Layer 4 of a small transformer language model trained on English Wikipedia (8 layers, counted from 0, width 64).
Take only the direct path to the model's output, skipping the later layers: a vector added to the residual stream pushes a token's score in proportion to its dot product with that token's output vector.

Output vectors of the tokens that the questions are about. A number n stands for n times 0.032.
" offices": -4 -7 14 4 10 0 16 20 -52 21 -4 -14 -39 14 22 0 2 -47 -16 6 4 24 13 39 -30 -15 11 39 -17 11 1 26 -19 7 4 -4 -30 -38 -16 16 -53 9 8 11 -20 13 32 32 5 -13 8 -5 35 3 26 9 -8 -10 -19 -28 -1 -8 -2 3
" rest of the": 39 -1 -18 15 -17 -14 -1 39 -6 19 -13 -3 -36 28 0 22 -7 -19 -24 -25 -3 2 -15 0 -52 12 10 18 15 -10 -30 -8 -29 -16 -15 16 9 -2 -10 18 -28 21 14 -10 -11 15 18 35 16 2 16 -19 0 11 34 -15 -17 -35 44 -12 2 1 14 14
" statistics==": 28 -20 25 -6 -4 -9 -6 49 -31 17 -5 21 -36 48 27 1 -4 -40 -25 -17 -1 -11 9 11 -41 -13 26 55 -4 18 -15 18 -45 38 13 5 -7 -38 -61 35 -62 4 27 -18 21 48 51 33 24 -36 -53 1 24 23 8 -22 -17 -15 27 -4 -28 -48 4 3
" NRHP": 17 1 -9 -20 12 8 18 77 21 40 -12 -50 -10 27 -3 36 -13 -36 -16 -27 44 -5 -20 51 -51 -13 35 40 -33 25 -20 -5 -57 14 -35 43 -38 2 -16 33 -66 24 16 -43 2 49 22 37 58 -34 -60 -24 2 17 21 -18 -8 -9 48 -38 -2 -54 -25 28
" career.": 39 9 15 16 -12 9 -12 19 -37 20 -42 33 -22 34 20 5 -42 -31 -11 0 6 31 -4 6 -25 0 5 7 -30 -25 -53 20 -18 20 7 26 -19 -55 -18 48 -25 -1 16 9 -39 23 35 47 21 -33 -20 11 40 33 36 -22 -36 -27 17 -19 -18 3 31 -18
"- Headquarters": 12 0 17 7 4 -7 2 60 0 1 -2 -16 -32 32 23 15 -30 -30 10 -16 13 9 11 62 -41 -13 14 44 -23 4 -20 -19 -28 -8 -32 31 -19 -16 1 18 -60 24 6 -27 21 53 17 33 12 3 -28 -29 21 10 3 8 0 -26 2 -41 -16 -47 -4 32
" (CEST)": 11 -1 -12 -14 54 10 -33 93 -10 61 -11 -44 -12 6 42 17 28 -50 -41 -9 1 9 -11 23 -75 -32 33 21 -31 -29 -18 7 -54 -31 -8 24 -21 -28 -77 62 -74 -18 38 -3 -44 86 16 46 30 24 -53 2 35 1 62 -2 -16 -8 -5 31 4 -28 -10 31
" type:": 15 -2 5 -7 13 -1 20 82 -31 38 -27 -17 -5 12 18 24 -30 -34 -6 11 23 -42 -18 40 -36 3 21 23 -14 3 -3 -8 -71 12 -1 -14 -17 -28 -60 60 -50 24 16 -12 -9 49 22 32 38 -8 -23 -55 34 17 3 -20 -6 13 16 -1 -26 -14 -7 19
"-": -4 -25 12 8 -14 -13 -8 -3 -7 -4 -2 8 17 -6 0 -18 -14 -10 16 3 -10 -13 3 8 -21 4 -14 6 12 15 -7 -10 3 7 20 -3 -16 -10 -2 -15 3 33 -16 2 -1 5 -5 -1 -16 10 -16 -2 14 15 -19 21 25 6 7 26 2 1 15 -5
"aries": 8 -3 -32 26 49 26 3 24 -45 54 -12 -11 -38 21 18 -11 -9 -34 -24 -2 0 19 14 21 -22 10 0 34 -16 20 -23 15 -22 18 -7 -1 -3 -43 -18 43 -48 8 -12 8 -8 42 31 24 9 -23 5 3 0 15 36 -4 -37 -31 -26 -21 -5 -21 16 -8
" company.": 23 25 -8 4 -17 3 -14 30 -17 -1 -30 19 -18 56 11 9 -36 -30 -3 1 -8 37 -14 19 -76 18 7 9 -24 -23 -24 -1 -24 -3 2 10 -16 -23 -14 52 -47 2 7 20 -36 22 35 39 5 5 0 -2 37 16 32 -12 -25 -8 23 -29 -27 0 21 12
"s==": 34 -8 -24 -15 12 -13 -2 36 -45 17 -14 9 -31 10 14 9 1 -38 -47 -9 -12 26 -15 15 -26 -4 22 60 8 -23 -38 7 -56 32 32 11 -31 -36 -79 50 -36 11 15 -25 13 47 74 27 -11 19 -29 -2 6 1 15 -5 22 5 18 11 -5 -24 30 -14
".": 16 -28 12 -13 -6 -7 -11 -14 3 4 3 25 24 23 -8 1 -4 -13 28 29 -19 3 -20 -18 -16 18 -6 -21 11 -21 15 -21 9 28 30 -2 -8 -33 1 23 11 7 -33 6 -18 -4 5 -5 4 14 8 -14 -1 -8 10 1 3 -43 26 -3 1 15 25 -23
" National Register": 55 -8 -3 -6 -17 17 -1 67 -27 26 6 -6 -22 39 -23 19 4 17 -18 -54 32 42 34 18 -32 -38 31 25 -24 -7 -26 -9 -65 2 2 32 -57 -7 -48 68 -69 20 1 -6 -29 45 37 56 -2 9 -48 -19 7 29 61 -3 -18 -18 -13 10 -45 -47 -17 20

Output weights of attention head 1. The head adds the sum of these rows, row i times number i of z. A number n stands for n times 0.0052.
o0: -16 -17 6 -22 -10 -23 3 59 -6 6 -11 -14 30 -28 19 -22 10 14 18 -21 59 4 6 17 22 1 -43 21 -8 13 1 10 6 -4 27 -4 18 3 0 -16 -27 17 7 8 35 -6 -34 -30 -14 -9 1 -7 1 -6 -8 23 49 -14 -6 4 -43 10 -20 -29
o1: 0 -19 4 -46 -9 -11 8 45 -54 31 30 -3 -21 -14 8 -33 -9 25 -39 -16 -2 8 -11 -4 27 47 6 -11 32 14 21 2 9 25 28 -29 4 -53 -20 47 -27 -42 29 14 -29 -49 40 8 6 22 -13 6 -6 -11 11 -18 26 26 -17 47 -25 11 19 1
o2: -16 3 11 -23 -8 4 -8 -12 37 -23 -23 11 -27 17 14 -25 0 -57 3 0 -16 -11 -28 -8 -31 -19 6 10 -6 49 -8 32 12 39 -25 19 -36 28 14 37 -9 -1 7 -21 40 -7 57 -14 8 -3 -24 21 12 11 20 1 -10 28 -12 15 -73 -24 -3 12
o3: 23 27 25 15 -13 -13 -8 -7 -11 11 -16 8 11 -8 -27 18 22 10 40 14 -2 -27 26 -6 6 -3 59 16 45 7 51 -19 50 -13 -26 -30 1 11 4 -7 29 -18 0 -18 7 -41 31 -58 -17 -22 -8 -23 -15 -36 -7 -56 -9 16 -3 22 -31 -3 16 -15
o4: -60 44 34 -10 17 7 -16 -20 10 -11 -11 -13 4 71 -6 20 -1 0 -10 -14 25 -25 0 -2 18 0 -57 -19 -24 -32 19 17 -30 11 27 -2 -19 -17 -9 12 -22 -31 7 7 -35 41 15 -10 3 61 2 25 23 -25 16 26 -5 0 -20 5 27 -22 2 -3
o5: -20 37 -8 28 -42 -13 -26 2 32 -13 2 -9 23 -21 -4 26 26 -5 -16 33 -1 -19 -7 -17 -1 3 -17 17 -23 4 -35 -11 -4 -30 -8 -13 40 35 15 -13 -1 -24 -16 -26 38 28 -4 9 -30 12 39 -2 -1 0 36 -50 27 0 42 -17 30 6 -3 -28
o6: 14 -17 -2 -22 -16 4 -22 44 -15 38 20 -16 -1 -8 6 17 7 33 -20 16 -24 2 -12 -46 -35 22 -23 -7 -6 43 -28 27 -4 -4 28 -26 -15 -33 -29 23 -56 16 23 5 -50 1 13 4 7 44 -6 14 7 3 -29 18 64 -5 -3 43 -13 -5 14 -7
o7: -21 12 -56 19 -54 3 2 3 31 -38 -9 30 -4 -10 -2 24 33 19 15 25 -38 22 22 0 -15 -12 -18 2 -3 28 16 -29 -6 -26 32 -29 0 10 19 -4 11 6 15 0 -9 75 2 8 -1 -7 -25 -22 -29 -1 -19 -18 -10 11 18 -18 -3 -21 44 9
o8: -15 23 24 -2 13 1 15 -5 38 -1 -16 37 16 23 -26 12 -39 -54 -2 -14 11 -16 35 18 3 -11 33 -15 -58 8 -4 39 -29 19 10 16 17 18 3 -16 2 22 -19 -21 13 -14 0 -50 -9 -51 17 -25 10 9 -19 39 -13 -13 8 1 0 -18 0 13
o9: -25 -3 -3 22 0 37 -2 -16 -21 -17 13 14 -5 25 -27 -6 -4 -9 9 -10 11 -22 -11 21 38 11 28 -6 -13 3 -25 -8 8 14 -24 11 2 39 38 14 75 -7 -20 -17 -9 25 -5 -41 5 16 -24 20 9 23 -26 -4 -34 -16 -7 10 -20 -5 -37 26
o10: 19 10 -11 36 -10 4 -22 -45 29 23 9 -36 -2 5 32 9 6 -38 16 47 20 11 -26 19 -26 -10 -18 11 -3 32 12 -34 8 0 27 16 -39 -24 3 -10 -18 18 -41 -20 15 -18 -22 28 55 -47 -10 -20 -31 16 28 -25 3 2 16 4 34 -10 6 -9
o11: -13 -7 31 0 -8 24 -12 35 12 51 -21 -18 -9 -10 11 -8 -19 0 -35 31 -44 -5 6 -27 -18 23 52 -22 -10 3 19 -45 17 1 0 -9 -2 -26 18 0 52 11 15 20 -8 -41 -28 -27 22 26 -3 22 25 39 -16 -28 24 -3 -3 -3 -60 -14 6 -6
o12: -30 -31 -27 -31 3 -24 2 12 -21 17 -21 5 22 16 14 58 -30 2 25 10 -43 13 -8 -13 -18 -35 -51 -16 -27 -25 -15 38 19 38 11 0 -14 10 -27 25 -40 31 9 3 -54 36 12 27 -24 4 14 -2 46 -23 -19 77 -8 7 6 49 15 -11 4 12
o13: 31 -9 10 45 -6 4 -41 -28 -45 18 -7 28 29 47 -23 -19 -44 2 16 26 7 18 -42 3 -20 -7 12 -31 -10 -1 2 3 -33 25 20 -19 -34 -8 -18 26 -48 -5 -21 44 -36 -4 53 29 -33 37 -7 -8 12 2 18 21 -13 3 -5 41 -20 -9 16 -12
o14: 8 -28 -22 11 -53 -45 51 -5 7 -28 29 -5 11 -28 -26 31 82 -40 17 9 -71 16 17 -12 10 26 -13 -7 34 -40 -49 -22 -5 -32 16 -22 25 -19 11 -31 37 -23 20 -12 -15 29 -11 31 -30 7 19 20 -29 -31 -2 -4 8 14 63 -3 35 33 29 7
o15: -4 1 11 -23 -29 6 -33 59 6 -55 9 4 -7 23 -8 -11 16 -27 -28 -3 11 -67 -11 -3 28 13 32 -22 80 -1 9 21 3 -13 -35 37 65 -11 -6 5 -27 -39 -12 -46 39 11 32 25 9 50 2 -31 -44 -29 41 -37 -60 29 27 14 23 -20 -14 4
o16: 16 12 12 -39 -25 -4 -2 -28 14 -5 -2 10 -36 17 0 20 2 11 -46 -6 -1 -12 7 36 26 19 21 -11 -42 10 -38 6 -29 4 12 -37 1 3 -13 21 -5 -22 48 -17 18 1 7 -6 -36 28 1 48 18 20 -3 -18 23 -2 -25 8 -30 -6 -21 7
o17: 18 0 1 7 -7 -8 10 -33 9 22 -11 2 4 31 25 22 2 -43 20 50 -9 57 13 -5 -3 -26 51 -10 -5 -40 8 -24 -9 27 13 20 -24 -26 -32 1 29 -14 -46 23 -22 -3 2 -48 25 -73 -22 27 10 47 11 -7 -14 -19 -10 16 -26 -28 4 20
o18: -8 -34 -18 29 -14 -8 -4 60 -35 -10 -2 7 14 6 0 -43 -8 -18 -7 -6 7 -9 -21 37 14 1 -74 -8 -43 74 -56 14 -12 33 26 -24 -12 16 -13 14 -29 6 28 10 21 39 8 25 -57 42 -10 8 15 -19 -3 22 -7 22 10 24 -23 -4 1 5
o19: -48 -20 0 -28 -9 6 40 -38 37 -28 -33 21 10 9 -27 9 18 -2 9 -13 -40 15 9 -20 -17 18 84 -4 44 -28 31 8 25 -38 -57 52 41 32 29 -40 74 24 -33 -21 -7 -1 -24 -29 8 5 1 -49 -9 1 8 -9 -3 -16 2 -6 38 21 -1 2
o20: 28 35 14 -34 38 11 25 28 27 6 29 -4 28 -5 -38 -9 -10 2 -22 -1 0 -14 10 -26 -10 -19 12 7 25 -79 94 6 -37 47 6 -25 -10 -5 -9 -8 -2 -19 -8 24 -41 -16 32 -11 16 -22 14 -9 0 -27 -39 15 12 1 15 2 16 -25 -18 -20
o21: 5 4 25 34 47 36 -10 -26 16 27 9 13 30 33 -19 -48 -7 2 -22 49 3 -6 -23 -23 -29 33 -1 5 -20 -6 4 -37 -15 14 2 -18 2 -30 -21 -6 3 -29 5 28 -4 1 25 -8 -24 -1 20 22 -20 9 32 -9 -22 -13 -7 12 47 -11 12 -10
o22: -27 -45 18 -26 13 3 8 7 -28 -17 -35 38 4 -25 44 -8 -1 6 -15 3 -44 63 -19 -58 2 -50 41 -37 25 -31 3 28 7 -15 -18 43 52 27 -33 -19 -4 29 -8 31 -18 5 -8 -11 -3 13 -7 29 24 -34 8 59 -5 -15 -11 -2 19 17 -9 -16
o23: -5 -17 15 6 36 -17 26 -22 23 -4 -11 26 -14 -10 23 -18 -7 4 -3 54 22 -37 23 -36 -19 3 26 6 25 1 15 -11 -30 -9 -50 18 14 4 -22 25 18 -41 39 17 10 6 7 -43 14 -18 -26 -21 -44 -2 -20 -12 -9 33 21 25 -5 -30 19 9
o24: 6 -9 -12 0 39 -26 -4 1 -24 18 42 -43 -5 -29 -3 -6 -17 31 -19 -18 -16 15 -16 -28 15 -17 -49 -1 -6 -59 5 11 29 -10 41 -14 -5 -1 19 33 0 -20 -26 9 -44 -50 2 56 25 8 3 18 13 -31 6 -2 30 -11 -8 -6 40 43 5 -31
o25: -17 4 -7 -28 -38 -24 1 44 10 0 -37 12 19 -16 -19 5 13 -4 -22 5 -35 16 27 -40 1 28 32 2 -12 -5 5 -12 15 -1 1 30 7 -39 -9 -24 30 -13 -24 36 13 -22 -1 -11 -26 21 11 54 4 33 4 -10 1 -5 10 8 -30 15 30 -13
o26: 19 -10 -20 16 -24 -3 -53 39 26 -10 -19 9 -21 11 -4 15 -24 -7 65 4 -8 -12 -4 38 -27 12 24 6 -2 -22 -39 14 51 -8 -4 18 -7 33 -1 -33 17 24 -52 -1 21 -42 -28 28 14 0 14 6 9 5 -19 -17 -15 -11 -6 -34 -41 27 32 10
o27: 56 9 4 -24 32 -11 -22 -38 -42 12 -2 -14 42 -8 -14 -9 31 30 14 13 28 44 8 -17 29 -7 11 -2 9 -13 -14 -54 -21 25 19 -18 18 1 -2 -18 34 -54 -36 48 8 -5 -3 -26 -22 -13 -2 14 22 9 22 -63 8 -2 15 31 -24 -2 -22 -32
o28: -3 39 -13 23 27 10 -23 -54 2 -6 10 12 1 34 -25 39 -16 22 23 26 12 -4 -15 -7 0 -25 -58 8 -15 -14 2 16 2 -8 -3 -27 -27 8 -17 33 -34 -69 12 12 -13 8 54 21 -47 28 -8 37 -11 -53 32 -25 -28 34 -27 41 26 6 27 -30
o29: -26 3 -13 -25 -17 -18 6 32 15 -11 18 27 -6 -9 9 14 -4 -32 -49 -4 -8 33 12 10 9 -22 24 -13 -37 13 -5 46 -14 -17 -13 19 21 -18 -4 -3 1 -1 18 -6 7 36 -3 -58 33 4 -14 -10 -22 6 -12 19 6 7 5 17 -6 0 8 5
o30: 31 8 10 -23 10 -9 -29 -38 23 19 -1 3 -17 43 5 48 -27 -39 -26 34 21 36 4 26 19 -4 33 -17 -43 1 -33 3 -20 25 32 12 -35 8 -59 18 -1 -5 63 -9 -9 -58 1 28 -50 -19 13 34 28 24 0 18 -2 -38 -49 21 -16 -23 -36 5
o31: 34 -26 12 -5 10 8 10 -22 6 17 23 -11 -13 12 23 -19 5 -28 17 22 -41 28 9 17 -11 -5 20 3 -21 -5 -13 -18 -8 27 22 3 -44 -40 3 -22 41 19 -14 15 -15 -27 -2 -31 38 -67 -10 29 -17 52 7 -7 -27 -13 22 -2 -37 11 20 6

Each question shows a token from some text and the vector z that the head gathered there. A number n stands for n times 0.028.

"F": -22 24 2 -33 54 -55 50 -16 -11 -1 -7 50 11 3 -44 -13 -3 -41 16 -4 21 20 -17 1 -8 13 -24 -54 -19 -34 -6 5
Which three tokens does it push up most, strongest first? " (CEST)", " type:", " National Register"

".": -12 -22 -3 13 -2 -7 -40 26 -6 -8 25 -15 -13 11 22 1 -29 10 0 0 0 6 -21 -10 -4 -6 26 -10 18 -25 -24 0
Pushed up most: "."

"ov": 5 16 -14 35 -34 -23 5 -6 -24 -20 -15 4 0 28 2 21 -24 -22 6 -27 34 -18 13 -17 23 12 16 17 -2 -45 4 -3
Pushed down most: " NRHP"

"1": -2 -17 10 6 -4 -5 8 9 -9 -11 15 -4 -9 -4 8 -5 6 -29 3 -9 -24 -11 -23 -29 -3 4 42 -29 0 -40 13 -3
Pushed up most: "- Headquarters"

"ont": 5 1 4 2 -6 -30 -4 3 -22 -11 14 21 1 6 5 -18 -26 -5 13 5 11 7 0 -10 8 -10 0 -7 -9 -27 -5 2
Pushed up most: "."

" Ste": 8 16 -11 9 -5 -8 29 -10 -8 -18 0 -12 31 11 25 10 -9 -22 15 -19 10 4 -15 -4 -2 -2 0 -20 -1 -34 13 -11
Pushed up most: "s=="

"% |  |": -2 -29 5 12 -6 -13 9 15 -7 -19 23 3 -19 7 -3 -14 -8 -12 1 -3 -7 -2 -30 -24 -23 4 41 -26 -6 -38 7 -2
Pushed up most: "- Headquarters"

" G": 22 30 -7 29 -22 -33 30 -4 -21 -25 -12 13 1 17 -16 12 -13 -35 7 -23 19 -23 9 -2 6 8 8 -6 -12 -27 0 -6
Pushed up most: " type:"

"ir": -4 38 -13 12 -11 -44 12 -13 -25 -20 1 5 25 36 3 -18 -19 7 26 -23 25 23 13 -10 12 9 -31 29 18 -30 2 13
Pushed up most: "s=="

" | M": -20 -9 5 -1 24 7 0 -5 7 6 15 5 3 12 10 0 7 -2 12 -31 7 20 -30 -9 3 -11 -1 -24 18 -24 3 7
Pushed up most: " company."

"oints": -1 -4 15 15 5 -10 12 6 -10 3 -2 -2 -26 -20 3 11 13 -42 -5 1 -7 -15 -24 -4 -16 2 13 -28 -3 -27 -4 -6
Pushed down most: " career."

"\n": 1 -20 14 11 -7 -30 -38 -17 7 -1 13 4 -7 2 18 -21 -22 14 11 12 7 17 -13 -14 -2 -2 -4 -15 -13 -28 -7 26
Pushed up most: "."

"rit": 15 20 -13 27 -31 -29 19 -7 -22 -20 -16 12 6 28 -11 12 -18 -29 9 -28 24 -21 13 -8 13 9 11 5 -7 -32 4 -2
Pushed down most: " NRHP"

" Cal": 18 33 4 -12 24 -53 37 0 -15 -15 26 23 43 35 -53 -56 -13 -17 25 -40 1 14 -8 -20 12 -21 -23 -7 13 -40 21 7
Pushed down most: " rest of the"

" |  | ": -17 -10 0 -13 19 -11 -22 -4 3 -5 26 10 2 16 -5 -25 -7 16 4 -26 14 22 -23 0 16 -14 -7 -8 12 -33 25 6
Which two tokens does it push up most, strongest first? " career.", "aries"

"3": -4 -18 13 7 23 -20 12 4 6 0 6 26 -38 -23 -7 2 18 -19 -2 7 -3 3 -30 -3 -42 12 4 -34 -34 -24 10 15
Pushed up most: " NRHP"

") | ": -21 -21 12 12 6 -2 -14 -4 8 6 2 13 -39 -22 16 9 25 -26 -9 11 -16 3 -37 -17 -21 7 28 -27 -23 -40 31 7
Pushed down most: " (CEST)"

"006": -2 -19 12 -9 13 -17 -17 2 1 -4 23 13 5 -1 5 -30 -23 11 17 -4 15 26 -20 -8 -1 -3 1 -24 -4 -21 -16 15
Pushed down most: "s=="

"| Team": -53 1 -7 -41 23 -30 32 21 -22 -19 13 -4 35 31 26 -11 -29 8 0 -47 42 39 -6 5 22 -8 -45 -4 22 -47 9 22
Which two tokens does it push up most, strongest first? " (CEST)", "s=="

" Gang": 16 3 26 9 -12 -15 -14 0 -10 -5 27 4 -2 25 -16 -24 -28 3 25 -20 1 17 -16 -13 15 -9 11 -11 14 -34 -2 2
Pushed up most: "aries"

"ant": 0 5 2 3 8 -38 13 3 -26 -9 24 41 2 8 -7 -30 -29 -7 12 5 24 19 -17 -12 2 -14 -10 -15 -13 -32 -18 12
Pushed up most: "."

" | France": 2 -11 -3 11 -7 -14 9 16 -4 -12 4 -9 -9 6 -1 9 1 -27 0 -5 -6 -16 -17 -21 -18 3 34 -21 -11 -33 7 -6
Pushed up most: "- Headquarters"